Layer 8 of a small transformer language model trained on English Wikipedia (11 layers, counted from 0, width 128).
A neuron adds its activation times its output weights to the MLP's output. To switch it off is to set its activation to zero at one token and run the rest of the model.
A neuron's activation on a vector x is squared ReLU(weights . x), where the dot is the dot product.

Input weights of the MLP neurons that the questions are about. A number n stands for (n - 128) times 0.0027.
n61: 112, 122, 89, 143, 166, 111, 85, 183, 115, 106, 126, 138, 149, 97, 115, 105, 122, 132, 207, 149, 153, 125, 141, 88, 113, 113, 170, 102, 114, 123, 179, 102, 159, 95, 133, 128, 146, 83, 134, 116, 116, 128, 77, 164, 61, 138, 145, 107, 147, 137, 125, 121, 145, 92, 155, 108, 199, 126, 136, 131, 77, 152, 169, 110, 92, 163, 146, 122, 165, 126, 129, 165, 120, 121, 46, 162, 119, 170, 157, 142, 113, 115, 89, 131, 148, 129, 62, 145, 118, 120, 137, 168, 144, 137, 130, 99, 164, 112, 159, 163, 124, 126, 110, 115, 134, 116, 116, 132, 98, 171, 127, 105, 121, 138, 90, 116, 89, 127, 147, 191, 109, 153, 93, 113, 90, 102, 135, 102
n75: 90, 184, 177, 193, 175, 218, 79, 216, 187, 85, 135, 107, 193, 137, 91, 94, 104, 86, 145, 89, 145, 117, 112, 123, 103, 63, 105, 137, 144, 141, 72, 127, 144, 135, 108, 72, 133, 154, 134, 145, 69, 133, 156, 102, 137, 68, 26, 207, 71, 137, 152, 84, 116, 165, 112, 144, 86, 148, 78, 51, 172, 158, 90, 128, 79, 173, 121, 146, 123, 105, 154, 113, 115, 231, 169, 77, 126, 97, 187, 112, 149, 215, 172, 129, 103, 127, 133, 142, 152, 89, 133, 132, 158, 115, 150, 139, 5, 101, 93, 74, 93, 97, 103, 147, 147, 65, 83, 168, 134, 116, 144, 142, 146, 194, 168, 97, 105, 166, 116, 97, 136, 159, 154, 95, 157, 122, 85, 183
n90: 180, 208, 113, 155, 139, 141, 104, 119, 73, 58, 157, 130, 135, 108, 143, 87, 125, 107, 130, 187, 153, 151, 163, 136, 89, 153, 53, 93, 142, 102, 89, 189, 128, 114, 108, 212, 108, 131, 224, 121, 142, 115, 54, 166, 102, 27, 119, 119, 124, 72, 122, 142, 93, 178, 111, 142, 88, 81, 163, 116, 174, 215, 141, 123, 151, 165, 122, 135, 85, 54, 132, 110, 141, 123, 84, 75, 75, 138, 198, 112, 126, 122, 154, 184, 141, 189, 134, 180, 163, 95, 90, 124, 105, 119, 135, 157, 121, 66, 82, 151, 112, 165, 176, 67, 159, 83, 115, 184, 134, 60, 70, 149, 100, 180, 151, 136, 93, 157, 218, 99, 156, 102, 98, 129, 145, 96, 106, 145
n138: 122, 80, 118, 95, 130, 66, 107, 135, 102, 179, 137, 126, 163, 127, 83, 106, 179, 148, 119, 141, 186, 139, 133, 115, 146, 137, 115, 100, 158, 104, 140, 125, 178, 124, 167, 156, 139, 140, 66, 151, 107, 194, 159, 100, 105, 65, 139, 189, 122, 114, 211, 87, 100, 124, 122, 96, 129, 117, 87, 129, 126, 111, 143, 127, 113, 141, 151, 160, 98, 97, 63, 117, 182, 120, 142, 146, 106, 103, 97, 129, 118, 161, 105, 94, 124, 70, 72, 146, 86, 49, 120, 139, 119, 124, 158, 113, 123, 80, 161, 78, 142, 141, 142, 118, 109, 100, 148, 70, 149, 147, 84, 200, 103, 183, 94, 142, 85, 190, 82, 124, 178, 131, 59, 143, 146, 154, 90, 97
n180: 142, 126, 160, 102, 128, 113, 154, 108, 152, 140, 141, 81, 141, 186, 84, 99, 121, 168, 63, 94, 137, 85, 146, 140, 140, 150, 175, 66, 87, 90, 134, 137, 115, 182, 116, 150, 115, 115, 176, 102, 119, 112, 156, 131, 121, 173, 57, 48, 111, 163, 183, 136, 96, 199, 128, 129, 150, 95, 106, 114, 146, 178, 117, 117, 100, 160, 107, 230, 104, 103, 162, 119, 118, 182, 131, 96, 157, 129, 145, 142, 133, 156, 158, 161, 103, 131, 73, 137, 126, 167, 133, 117, 129, 136, 66, 140, 74, 159, 117, 118, 148, 126, 105, 149, 122, 104, 99, 112, 118, 133, 115, 92, 108, 105, 134, 120, 119, 111, 110, 73, 153, 139, 110, 164, 68, 128, 162, 156

Output weights of the MLP neurons that the questions are about. A number n stands for (n - 128) times 0.0024.
n61: 113, 140, 129, 120, 140, 115, 110, 89, 139, 120, 92, 139, 159, 132, 124, 150, 198, 165, 138, 144, 111, 97, 140, 196, 180, 143, 96, 85, 152, 161, 151, 175, 96, 126, 139, 87, 126, 101, 104, 131, 104, 136, 149, 144, 134, 127, 141, 79, 95, 136, 116, 126, 112, 117, 115, 117, 124, 106, 146, 154, 80, 91, 150, 127, 125, 92, 193, 114, 151, 105, 146, 161, 132, 157, 113, 104, 123, 123, 127, 136, 124, 129, 132, 121, 152, 132, 206, 146, 120, 130, 128, 156, 154, 147, 119, 95, 121, 109, 155, 120, 103, 151, 126, 130, 101, 106, 112, 140, 151, 136, 131, 73, 152, 96, 133, 136, 140, 153, 129, 86, 107, 144, 120, 109, 131, 100, 120, 112
n75: 79, 155, 118, 62, 178, 117, 111, 115, 89, 156, 108, 94, 144, 100, 185, 156, 71, 190, 142, 130, 165, 153, 142, 177, 158, 141, 160, 110, 159, 119, 102, 117, 77, 98, 132, 166, 97, 135, 70, 131, 90, 162, 138, 110, 153, 146, 121, 80, 102, 136, 94, 164, 78, 147, 80, 189, 154, 116, 149, 56, 62, 183, 114, 103, 162, 133, 138, 186, 179, 92, 107, 74, 113, 68, 117, 115, 136, 150, 98, 81, 104, 91, 122, 134, 89, 139, 124, 141, 137, 205, 118, 182, 85, 186, 119, 151, 158, 114, 67, 113, 143, 147, 134, 148, 109, 182, 134, 161, 118, 165, 98, 120, 142, 115, 154, 65, 185, 135, 109, 121, 114, 172, 180, 148, 129, 183, 118, 118
n90: 164, 121, 132, 189, 186, 114, 162, 86, 151, 149, 105, 113, 162, 131, 116, 57, 136, 117, 75, 130, 138, 108, 89, 144, 184, 136, 120, 90, 149, 156, 177, 192, 183, 135, 144, 83, 82, 152, 91, 197, 32, 146, 94, 157, 79, 148, 178, 109, 126, 186, 174, 105, 97, 152, 112, 144, 110, 116, 137, 137, 172, 80, 193, 149, 149, 79, 167, 102, 164, 99, 191, 120, 152, 100, 134, 85, 126, 126, 175, 179, 131, 140, 78, 126, 115, 140, 180, 103, 83, 126, 116, 126, 154, 181, 76, 119, 78, 137, 178, 90, 143, 137, 111, 178, 90, 105, 116, 114, 89, 156, 166, 81, 159, 130, 124, 148, 126, 97, 119, 96, 121, 119, 175, 143, 141, 155, 6, 119
n138: 159, 147, 85, 164, 92, 142, 150, 112, 176, 153, 112, 141, 141, 118, 146, 142, 61, 135, 140, 128, 92, 128, 111, 152, 97, 150, 49, 116, 103, 148, 131, 173, 102, 139, 152, 60, 135, 97, 115, 157, 153, 79, 174, 150, 116, 91, 149, 68, 113, 82, 154, 134, 91, 117, 124, 112, 151, 108, 144, 161, 160, 119, 108, 108, 120, 107, 132, 124, 129, 147, 153, 125, 83, 124, 169, 153, 85, 142, 133, 105, 95, 143, 99, 172, 130, 136, 124, 155, 98, 195, 124, 133, 161, 117, 128, 127, 120, 75, 131, 105, 164, 130, 108, 121, 176, 137, 159, 136, 119, 165, 105, 84, 142, 166, 148, 87, 106, 130, 142, 123, 89, 99, 146, 136, 111, 196, 177, 174
n180: 167, 153, 55, 101, 125, 169, 189, 119, 121, 137, 131, 81, 83, 178, 69, 100, 112, 70, 147, 110, 121, 109, 166, 106, 140, 156, 118, 128, 160, 162, 95, 166, 105, 91, 134, 95, 116, 124, 155, 149, 81, 99, 111, 117, 154, 132, 146, 84, 165, 172, 152, 159, 133, 111, 142, 73, 155, 152, 107, 167, 153, 104, 147, 133, 122, 136, 124, 83, 149, 162, 114, 88, 110, 135, 155, 142, 135, 94, 125, 198, 141, 185, 110, 112, 50, 101, 121, 164, 120, 112, 157, 88, 103, 122, 172, 117, 132, 137, 91, 165, 131, 127, 150, 138, 118, 139, 141, 171, 166, 198, 136, 112, 127, 157, 166, 99, 97, 113, 107, 135, 81, 143, 130, 88, 155, 127, 92, 124

Each question names a token from some text and the token that comes next. It shows the vector x that enters the MLP there. A number n stands for (n - 128) times 0.081.

Then comes g, the gradient of the next token's log-probability with respect to the MLP's output, scaled to length 1. A neuron's effect is roughly proportional to its activation times (output weights . g). A number n stands for (n - 128) times 0.003.

" C", then "ri"
x: 127, 144, 115, 138, 136, 133, 143, 124, 130, 112, 144, 117, 100, 95, 154, 100, 143, 107, 116, 152, 141, 127, 125, 121, 105, 108, 161, 131, 125, 141, 142, 153, 141, 138, 131, 147, 134, 127, 137, 139, 132, 122, 117, 136, 149, 153, 145, 115, 126, 123, 111, 151, 122, 132, 122, 144, 96, 131, 160, 166, 126, 139, 150, 156, 145, 126, 114, 177, 107, 137, 169, 81, 131, 102, 126, 133, 129, 92, 118, 145, 163, 115, 146, 120, 138, 91, 148, 109, 169, 104, 127, 125, 111, 142, 83, 169, 123, 124, 135, 122, 105, 110, 132, 102, 94, 132, 123, 118, 106, 117, 114, 131, 148, 110, 81, 133, 131, 85, 114, 117, 138, 122, 130, 140, 124, 142, 117, 143
g: 79, 177, 139, 125, 109, 193, 132, 154, 151, 109, 126, 92, 115, 152, 161, 79, 152, 136, 87, 83, 118, 118, 148, 130, 184, 121, 138, 153, 118, 139, 103, 124, 83, 78, 174, 102, 160, 99, 145, 114, 137, 145, 108, 77, 122, 124, 96, 91, 133, 148, 144, 147, 106, 148, 149, 84, 115, 124, 102, 147, 129, 127, 130, 146, 101, 78, 147, 137, 167, 111, 95, 104, 142, 117, 111, 185, 98, 73, 142, 125, 141, 100, 201, 139, 92, 92, 167, 139, 117, 149, 96, 159, 84, 133, 177, 142, 111, 88, 124, 105, 93, 109, 100, 149, 118, 156, 139, 172, 115, 200, 143, 157, 125, 131, 94, 123, 132, 106, 122, 113, 154, 216, 104, 119, 187, 136, 164, 139
Switching off which neuron hurts the next token most? n180

" different", then "ial"
x: 120, 90, 154, 132, 149, 135, 120, 146, 113, 115, 122, 127, 97, 127, 132, 125, 129, 106, 116, 96, 130, 84, 126, 113, 113, 105, 146, 129, 128, 152, 138, 137, 111, 130, 118, 103, 148, 131, 134, 120, 129, 138, 136, 95, 126, 128, 113, 125, 120, 153, 124, 124, 166, 117, 125, 108, 116, 164, 114, 132, 138, 105, 129, 145, 153, 136, 132, 173, 133, 145, 147, 138, 124, 170, 101, 111, 117, 140, 107, 139, 155, 127, 114, 119, 118, 113, 120, 111, 134, 130, 113, 177, 158, 152, 68, 123, 142, 126, 161, 160, 91, 142, 136, 143, 116, 111, 126, 140, 128, 117, 122, 134, 144, 113, 107, 140, 165, 130, 126, 125, 129, 171, 144, 107, 139, 131, 89, 114
g: 97, 132, 133, 142, 152, 117, 86, 173, 97, 135, 129, 123, 122, 96, 141, 63, 126, 129, 92, 108, 84, 75, 183, 118, 148, 126, 127, 62, 163, 106, 42, 166, 131, 123, 164, 164, 161, 101, 178, 122, 101, 112, 142, 90, 131, 154, 66, 158, 90, 154, 120, 107, 91, 146, 139, 137, 158, 87, 158, 175, 142, 116, 105, 113, 135, 158, 117, 153, 153, 113, 150, 90, 90, 96, 152, 116, 127, 174, 184, 151, 133, 152, 126, 87, 131, 158, 128, 166, 134, 110, 136, 116, 131, 143, 130, 78, 102, 110, 83, 128, 129, 144, 115, 199, 158, 77, 147, 135, 154, 112, 163, 141, 139, 172, 131, 132, 148, 70, 91, 119, 121, 157, 135, 122, 150, 137, 181, 134
Switching off which neuron hurts the next token most? n75

"ir", then "l"
x: 135, 143, 122, 129, 104, 149, 157, 129, 110, 142, 125, 131, 129, 125, 129, 113, 117, 108, 133, 118, 163, 104, 148, 146, 124, 133, 118, 85, 155, 160, 109, 129, 97, 147, 132, 101, 164, 119, 176, 102, 118, 98, 112, 108, 125, 123, 179, 105, 150, 121, 135, 108, 151, 104, 145, 135, 113, 118, 145, 137, 93, 137, 123, 145, 129, 141, 125, 139, 113, 121, 107, 106, 112, 112, 103, 128, 124, 121, 138, 130, 140, 131, 108, 111, 139, 149, 148, 133, 160, 149, 104, 98, 106, 77, 137, 140, 136, 127, 132, 137, 150, 122, 160, 145, 126, 142, 116, 143, 111, 138, 150, 167, 142, 116, 108, 144, 176, 140, 112, 114, 131, 113, 124, 124, 129, 105, 125, 128
g: 151, 155, 132, 101, 125, 142, 130, 122, 134, 148, 98, 168, 144, 136, 116, 159, 148, 118, 117, 78, 124, 114, 113, 123, 48, 133, 149, 119, 98, 118, 163, 67, 77, 128, 147, 155, 109, 165, 155, 125, 100, 128, 104, 122, 162, 139, 193, 65, 134, 154, 200, 145, 128, 114, 128, 96, 97, 121, 186, 170, 175, 78, 89, 108, 105, 52, 167, 134, 171, 129, 124, 139, 131, 90, 142, 103, 140, 139, 88, 129, 137, 105, 77, 150, 159, 113, 161, 120, 151, 148, 112, 165, 127, 131, 35, 101, 149, 125, 119, 129, 161, 116, 61, 142, 80, 151, 157, 101, 149, 139, 136, 126, 101, 152, 145, 142, 111, 140, 135, 114, 140, 161, 185, 117, 141, 132, 140, 126
Switching off which neuron hurts the next token most? n90

" January", then " 2012"
x: 149, 105, 106, 118, 117, 125, 130, 149, 127, 150, 93, 96, 103, 146, 155, 140, 144, 116, 149, 161, 125, 137, 91, 105, 134, 135, 150, 142, 119, 135, 135, 159, 92, 118, 115, 88, 144, 122, 127, 122, 97, 135, 133, 120, 157, 150, 136, 154, 117, 133, 85, 127, 157, 132, 137, 137, 143, 120, 106, 149, 116, 109, 132, 153, 156, 112, 164, 120, 148, 124, 112, 115, 135, 114, 142, 125, 112, 99, 131, 174, 116, 124, 137, 126, 131, 108, 106, 160, 113, 87, 108, 151, 117, 154, 116, 140, 131, 127, 155, 125, 150, 114, 122, 149, 111, 119, 118, 175, 125, 124, 116, 137, 139, 130, 122, 116, 109, 117, 137, 163, 122, 100, 117, 135, 129, 99, 122, 135
g: 124, 189, 162, 145, 90, 89, 107, 111, 116, 184, 107, 102, 105, 171, 131, 148, 150, 140, 106, 139, 170, 100, 90, 114, 145, 133, 136, 141, 173, 145, 186, 115, 100, 190, 83, 83, 129, 91, 146, 144, 153, 120, 154, 126, 177, 116, 126, 74, 171, 173, 81, 99, 162, 96, 104, 165, 112, 143, 155, 176, 95, 93, 155, 118, 157, 138, 126, 94, 141, 132, 132, 128, 86, 112, 103, 187, 69, 138, 111, 149, 125, 134, 178, 136, 127, 177, 136, 112, 133, 160, 101, 121, 126, 152, 107, 113, 150, 102, 77, 154, 117, 113, 167, 68, 112, 111, 86, 88, 158, 143, 136, 146, 158, 83, 130, 125, 157, 108, 138, 108, 104, 78, 95, 110, 139, 122, 174, 113
Switching off which neuron hurts the next token most? n61

".", then " h"
x: 149, 127, 125, 96, 134, 127, 131, 142, 170, 124, 118, 116, 99, 106, 181, 141, 145, 104, 136, 127, 134, 125, 71, 112, 128, 158, 142, 123, 122, 129, 119, 134, 97, 141, 146, 138, 117, 143, 120, 115, 132, 107, 104, 128, 131, 89, 113, 131, 141, 130, 99, 144, 157, 121, 129, 139, 110, 121, 136, 158, 101, 108, 139, 123, 137, 133, 136, 153, 137, 116, 154, 160, 119, 94, 102, 147, 134, 118, 113, 166, 189, 106, 127, 122, 110, 109, 117, 110, 123, 123, 134, 141, 149, 127, 93, 131, 142, 134, 144, 138, 88, 126, 122, 147, 133, 137, 116, 127, 134, 159, 143, 115, 143, 112, 119, 123, 131, 121, 144, 150, 151, 129, 112, 120, 123, 110, 120, 120
g: 92, 106, 128, 153, 138, 92, 126, 114, 141, 121, 110, 172, 98, 175, 110, 109, 155, 128, 132, 82, 91, 113, 95, 148, 109, 111, 112, 147, 134, 193, 144, 161, 155, 122, 70, 155, 123, 119, 116, 149, 85, 93, 131, 106, 139, 150, 108, 98, 111, 107, 183, 149, 146, 177, 112, 135, 149, 163, 128, 145, 58, 113, 108, 198, 124, 139, 90, 108, 72, 148, 119, 117, 157, 157, 100, 111, 142, 160, 92, 127, 61, 115, 113, 157, 158, 114, 103, 111, 168, 103, 141, 187, 140, 122, 148, 118, 140, 169, 129, 146, 155, 164, 70, 125, 99, 128, 139, 173, 112, 102, 137, 109, 83, 139, 109, 212, 120, 117, 175, 93, 139, 98, 151, 95, 182, 127, 120, 161
Switching off which neuron hurts the next token most? n61

" out", then "b"
x: 157, 107, 106, 143, 128, 123, 141, 144, 120, 140, 108, 113, 98, 156, 106, 98, 113, 117, 110, 100, 133, 110, 94, 108, 120, 102, 136, 121, 121, 140, 133, 108, 132, 152, 151, 115, 138, 126, 115, 132, 123, 117, 109, 109, 133, 162, 113, 126, 172, 136, 139, 130, 161, 125, 118, 132, 127, 94, 97, 143, 134, 72, 149, 134, 119, 148, 151, 134, 156, 133, 115, 108, 127, 133, 151, 114, 130, 148, 92, 149, 158, 130, 152, 131, 108, 139, 129, 105, 152, 113, 101, 147, 137, 138, 130, 115, 154, 147, 193, 94, 137, 94, 140, 111, 107, 134, 151, 139, 121, 140, 124, 144, 127, 123, 137, 117, 130, 148, 120, 153, 135, 132, 141, 123, 142, 97, 140, 118
g: 120, 114, 125, 135, 118, 133, 157, 110, 131, 134, 177, 157, 128, 200, 150, 164, 56, 134, 100, 72, 118, 69, 144, 139, 105, 226, 158, 163, 148, 123, 147, 111, 145, 129, 166, 82, 130, 64, 121, 116, 125, 133, 165, 106, 82, 121, 144, 146, 181, 147, 147, 109, 70, 140, 153, 171, 127, 130, 106, 117, 129, 166, 103, 100, 164, 128, 97, 137, 137, 94, 156, 101, 164, 88, 144, 122, 106, 125, 112, 124, 102, 160, 116, 115, 75, 116, 96, 124, 160, 173, 150, 165, 116, 85, 107, 124, 108, 63, 154, 132, 137, 117, 132, 139, 122, 106, 114, 191, 131, 141, 145, 107, 164, 133, 170, 93, 160, 176, 126, 90, 135, 102, 113, 131, 72, 123, 125, 113
Switching off which neuron hurts the next token most? n138

"ic", then "ular"
x: 130, 127, 114, 149, 140, 101, 155, 140, 132, 105, 144, 93, 116, 125, 108, 97, 139, 98, 112, 117, 156, 118, 141, 142, 132, 99, 146, 126, 132, 156, 151, 121, 93, 157, 94, 120, 141, 134, 147, 141, 135, 145, 131, 89, 114, 108, 148, 101, 116, 134, 110, 153, 136, 117, 141, 144, 160, 137, 130, 133, 144, 150, 137, 117, 123, 126, 136, 143, 143, 158, 150, 105, 112, 113, 107, 114, 137, 126, 97, 114, 163, 142, 127, 104, 133, 122, 114, 147, 159, 89, 108, 157, 111, 125, 136, 120, 120, 138, 144, 144, 120, 143, 127, 129, 159, 125, 108, 85, 121, 111, 148, 106, 166, 107, 107, 109, 152, 128, 146, 138, 135, 144, 127, 119, 142, 82, 124, 115
g: 176, 154, 77, 168, 145, 123, 71, 126, 129, 106, 151, 100, 96, 78, 86, 102, 154, 114, 115, 133, 98, 136, 132, 120, 125, 164, 99, 79, 114, 162, 159, 113, 97, 81, 166, 137, 117, 134, 112, 150, 104, 130, 143, 158, 186, 158, 147, 91, 133, 134, 142, 158, 91, 125, 134, 168, 159, 65, 112, 125, 98, 146, 88, 129, 149, 104, 127, 154, 161, 136, 161, 132, 119, 136, 156, 103, 158, 141, 154, 108, 132, 163, 125, 173, 144, 168, 110, 49, 150, 120, 91, 163, 181, 52, 94, 176, 137, 155, 165, 101, 188, 100, 103, 97, 132, 159, 110, 105, 137, 107, 80, 87, 123, 164, 149, 99, 120, 168, 156, 121, 122, 149, 145, 92, 106, 147, 136, 114
Switching off which neuron hurts the next token most? n61

"s", then " An"
x: 136, 114, 109, 102, 85, 91, 137, 142, 123, 176, 136, 148, 118, 124, 119, 141, 139, 116, 129, 136, 169, 130, 115, 172, 111, 103, 118, 127, 115, 132, 141, 122, 139, 128, 156, 129, 134, 114, 116, 167, 126, 144, 155, 123, 145, 96, 164, 146, 107, 126, 99, 104, 82, 132, 121, 133, 133, 106, 167, 140, 141, 136, 132, 125, 109, 103, 180, 131, 138, 128, 93, 102, 132, 122, 127, 117, 131, 122, 104, 130, 143, 119, 142, 123, 116, 109, 145, 105, 147, 130, 120, 146, 128, 115, 116, 159, 166, 126, 158, 118, 132, 117, 140, 134, 121, 139, 137, 115, 159, 145, 120, 119, 119, 121, 101, 147, 140, 150, 105, 128, 126, 159, 97, 125, 135, 137, 118, 72
g: 138, 145, 86, 114, 170, 118, 117, 145, 118, 147, 156, 148, 174, 146, 211, 133, 78, 115, 110, 141, 126, 162, 168, 149, 116, 95, 123, 157, 86, 159, 110, 71, 145, 126, 127, 159, 201, 54, 164, 119, 136, 124, 165, 129, 128, 144, 114, 167, 125, 109, 142, 146, 61, 98, 121, 108, 109, 132, 89, 139, 176, 146, 119, 137, 125, 95, 73, 173, 152, 183, 137, 142, 134, 124, 87, 133, 79, 80, 126, 128, 153, 139, 52, 131, 83, 186, 124, 84, 141, 110, 100, 97, 125, 153, 128, 96, 146, 153, 131, 96, 125, 138, 141, 136, 137, 114, 158, 134, 180, 91, 91, 128, 108, 153, 109, 155, 123, 114, 129, 135, 125, 151, 168, 98, 106, 75, 139, 133
Switching off which neuron hurts the next token most? n138

"s", then "\n"
x: 139, 99, 138, 140, 130, 121, 166, 146, 126, 156, 134, 128, 112, 128, 133, 113, 146, 106, 127, 99, 146, 120, 120, 158, 122, 102, 144, 120, 101, 140, 136, 147, 128, 138, 110, 126, 120, 136, 145, 128, 104, 100, 91, 134, 163, 161, 163, 147, 128, 162, 97, 108, 146, 136, 119, 95, 132, 124, 172, 157, 97, 149, 142, 136, 125, 127, 119, 100, 140, 135, 101, 140, 141, 112, 130, 146, 105, 165, 108, 150, 146, 89, 129, 110, 114, 121, 128, 103, 146, 127, 119, 143, 134, 145, 83, 114, 136, 132, 173, 151, 89, 122, 137, 151, 119, 135, 127, 136, 141, 131, 116, 138, 142, 121, 94, 135, 115, 125, 148, 146, 118, 127, 88, 113, 146, 98, 108, 104
g: 158, 149, 83, 101, 159, 131, 143, 146, 149, 171, 104, 126, 149, 121, 164, 117, 110, 116, 129, 148, 105, 84, 89, 112, 157, 110, 130, 91, 159, 31, 110, 101, 101, 131, 123, 88, 125, 48, 89, 130, 184, 122, 117, 141, 191, 103, 110, 85, 132, 143, 144, 146, 155, 121, 161, 127, 129, 156, 189, 78, 134, 115, 107, 59, 131, 154, 106, 168, 96, 152, 153, 155, 189, 138, 119, 156, 105, 140, 208, 134, 177, 115, 132, 107, 148, 104, 138, 102, 70, 169, 160, 124, 123, 111, 98, 136, 143, 134, 136, 128, 141, 155, 138, 172, 115, 143, 81, 141, 144, 139, 120, 113, 142, 126, 132, 112, 62, 137, 150, 124, 133, 155, 107, 145, 93, 92, 135, 137
Switching off which neuron hurts the next token most? n61

"ic", then "s"
x: 144, 123, 125, 117, 143, 125, 143, 113, 133, 139, 126, 104, 118, 120, 150, 109, 137, 112, 126, 154, 132, 104, 125, 128, 123, 94, 147, 106, 146, 161, 150, 122, 82, 135, 132, 96, 136, 128, 144, 115, 138, 127, 147, 152, 113, 155, 159, 110, 121, 95, 96, 144, 151, 145, 140, 142, 137, 145, 129, 152, 115, 88, 108, 151, 93, 125, 139, 136, 151, 141, 174, 101, 111, 104, 86, 129, 104, 159, 114, 159, 165, 92, 133, 121, 110, 125, 91, 144, 137, 139, 124, 122, 153, 138, 135, 116, 111, 106, 123, 165, 112, 118, 143, 122, 146, 115, 108, 125, 131, 118, 132, 138, 145, 110, 115, 126, 153, 107, 124, 110, 139, 172, 157, 118, 137, 118, 145, 110
g: 148, 158, 70, 140, 88, 137, 142, 150, 137, 105, 114, 133, 201, 105, 99, 112, 138, 139, 156, 186, 117, 136, 120, 106, 130, 139, 108, 111, 103, 124, 121, 135, 142, 165, 125, 66, 112, 143, 148, 67, 126, 165, 109, 167, 128, 105, 159, 84, 121, 165, 121, 197, 181, 101, 95, 93, 96, 113, 109, 98, 141, 119, 155, 142, 122, 164, 136, 111, 151, 143, 75, 107, 119, 109, 79, 140, 98, 142, 132, 186, 141, 116, 154, 156, 94, 143, 175, 141, 138, 150, 53, 145, 168, 145, 158, 60, 156, 157, 122, 117, 146, 141, 89, 106, 109, 115, 134, 122, 153, 149, 164, 26, 83, 111, 146, 157, 138, 121, 122, 150, 155, 143, 117, 98, 125, 149, 133, 112
Switching off which neuron hurts the next token most? n61

"ta", then " as"
x: 135, 128, 126, 123, 135, 129, 133, 160, 130, 143, 118, 130, 100, 116, 150, 136, 136, 126, 123, 159, 150, 122, 137, 142, 139, 153, 158, 129, 111, 155, 132, 110, 121, 117, 104, 139, 116, 137, 115, 170, 106, 138, 125, 102, 128, 127, 119, 105, 143, 186, 145, 111, 123, 129, 159, 121, 145, 134, 148, 138, 92, 103, 105, 140, 156, 125, 159, 110, 134, 131, 86, 147, 132, 139, 129, 151, 136, 157, 104, 132, 137, 86, 129, 107, 120, 102, 140, 112, 155, 151, 83, 122, 159, 92, 94, 147, 122, 106, 134, 117, 120, 141, 130, 93, 97, 102, 126, 125, 128, 124, 126, 89, 152, 109, 117, 153, 143, 140, 138, 129, 109, 142, 141, 122, 128, 122, 147, 94
g: 94, 88, 138, 68, 133, 101, 106, 90, 143, 137, 131, 105, 154, 118, 151, 79, 154, 90, 147, 83, 123, 132, 119, 153, 150, 178, 113, 143, 67, 159, 132, 100, 148, 166, 107, 145, 146, 197, 144, 119, 127, 133, 131, 172, 142, 138, 129, 92, 127, 129, 142, 99, 150, 135, 64, 161, 123, 160, 140, 118, 116, 136, 131, 147, 125, 140, 138, 148, 139, 119, 133, 147, 114, 102, 174, 152, 130, 129, 142, 202, 155, 141, 104, 90, 152, 141, 122, 114, 190, 101, 91, 158, 97, 140, 86, 108, 123, 159, 119, 140, 37, 158, 210, 130, 85, 114, 166, 110, 150, 121, 135, 104, 120, 106, 107, 145, 129, 113, 211, 140, 101, 115, 127, 96, 88, 71, 98, 141
Switching off which neuron hurts the next token most? n61

" M", then "S"
x: 135, 129, 136, 136, 119, 127, 146, 115, 118, 131, 143, 129, 98, 131, 149, 133, 125, 122, 132, 162, 120, 107, 133, 120, 93, 99, 141, 132, 154, 131, 104, 180, 126, 131, 119, 130, 128, 149, 114, 128, 108, 100, 133, 124, 145, 127, 147, 128, 145, 153, 101, 143, 115, 121, 117, 151, 96, 123, 97, 152, 109, 130, 139, 147, 129, 126, 134, 170, 103, 133, 121, 102, 130, 73, 145, 140, 143, 112, 129, 172, 149, 119, 147, 137, 141, 95, 124, 144, 160, 148, 108, 121, 100, 133, 113, 153, 124, 112, 130, 147, 156, 138, 131, 107, 130, 114, 104, 91, 147, 108, 115, 86, 143, 127, 142, 135, 139, 110, 129, 132, 134, 101, 149, 172, 135, 83, 111, 142
g: 87, 163, 33, 121, 97, 181, 139, 129, 145, 151, 131, 120, 139, 124, 159, 140, 150, 144, 145, 139, 128, 135, 133, 109, 102, 134, 156, 85, 156, 53, 135, 118, 164, 161, 149, 154, 47, 75, 98, 149, 102, 112, 102, 183, 92, 128, 89, 99, 142, 134, 146, 143, 140, 98, 134, 150, 174, 139, 175, 146, 132, 91, 176, 99, 123, 89, 136, 82, 135, 107, 167, 117, 155, 137, 134, 58, 109, 112, 160, 140, 99, 151, 152, 144, 82, 108, 134, 164, 99, 99, 127, 113, 210, 151, 103, 130, 146, 137, 144, 144, 139, 118, 168, 130, 100, 135, 102, 96, 132, 150, 153, 95, 137, 122, 159, 151, 141, 111, 159, 98, 105, 118, 66, 154, 154, 155, 113, 130
Switching off which neuron hurts the next token most? n90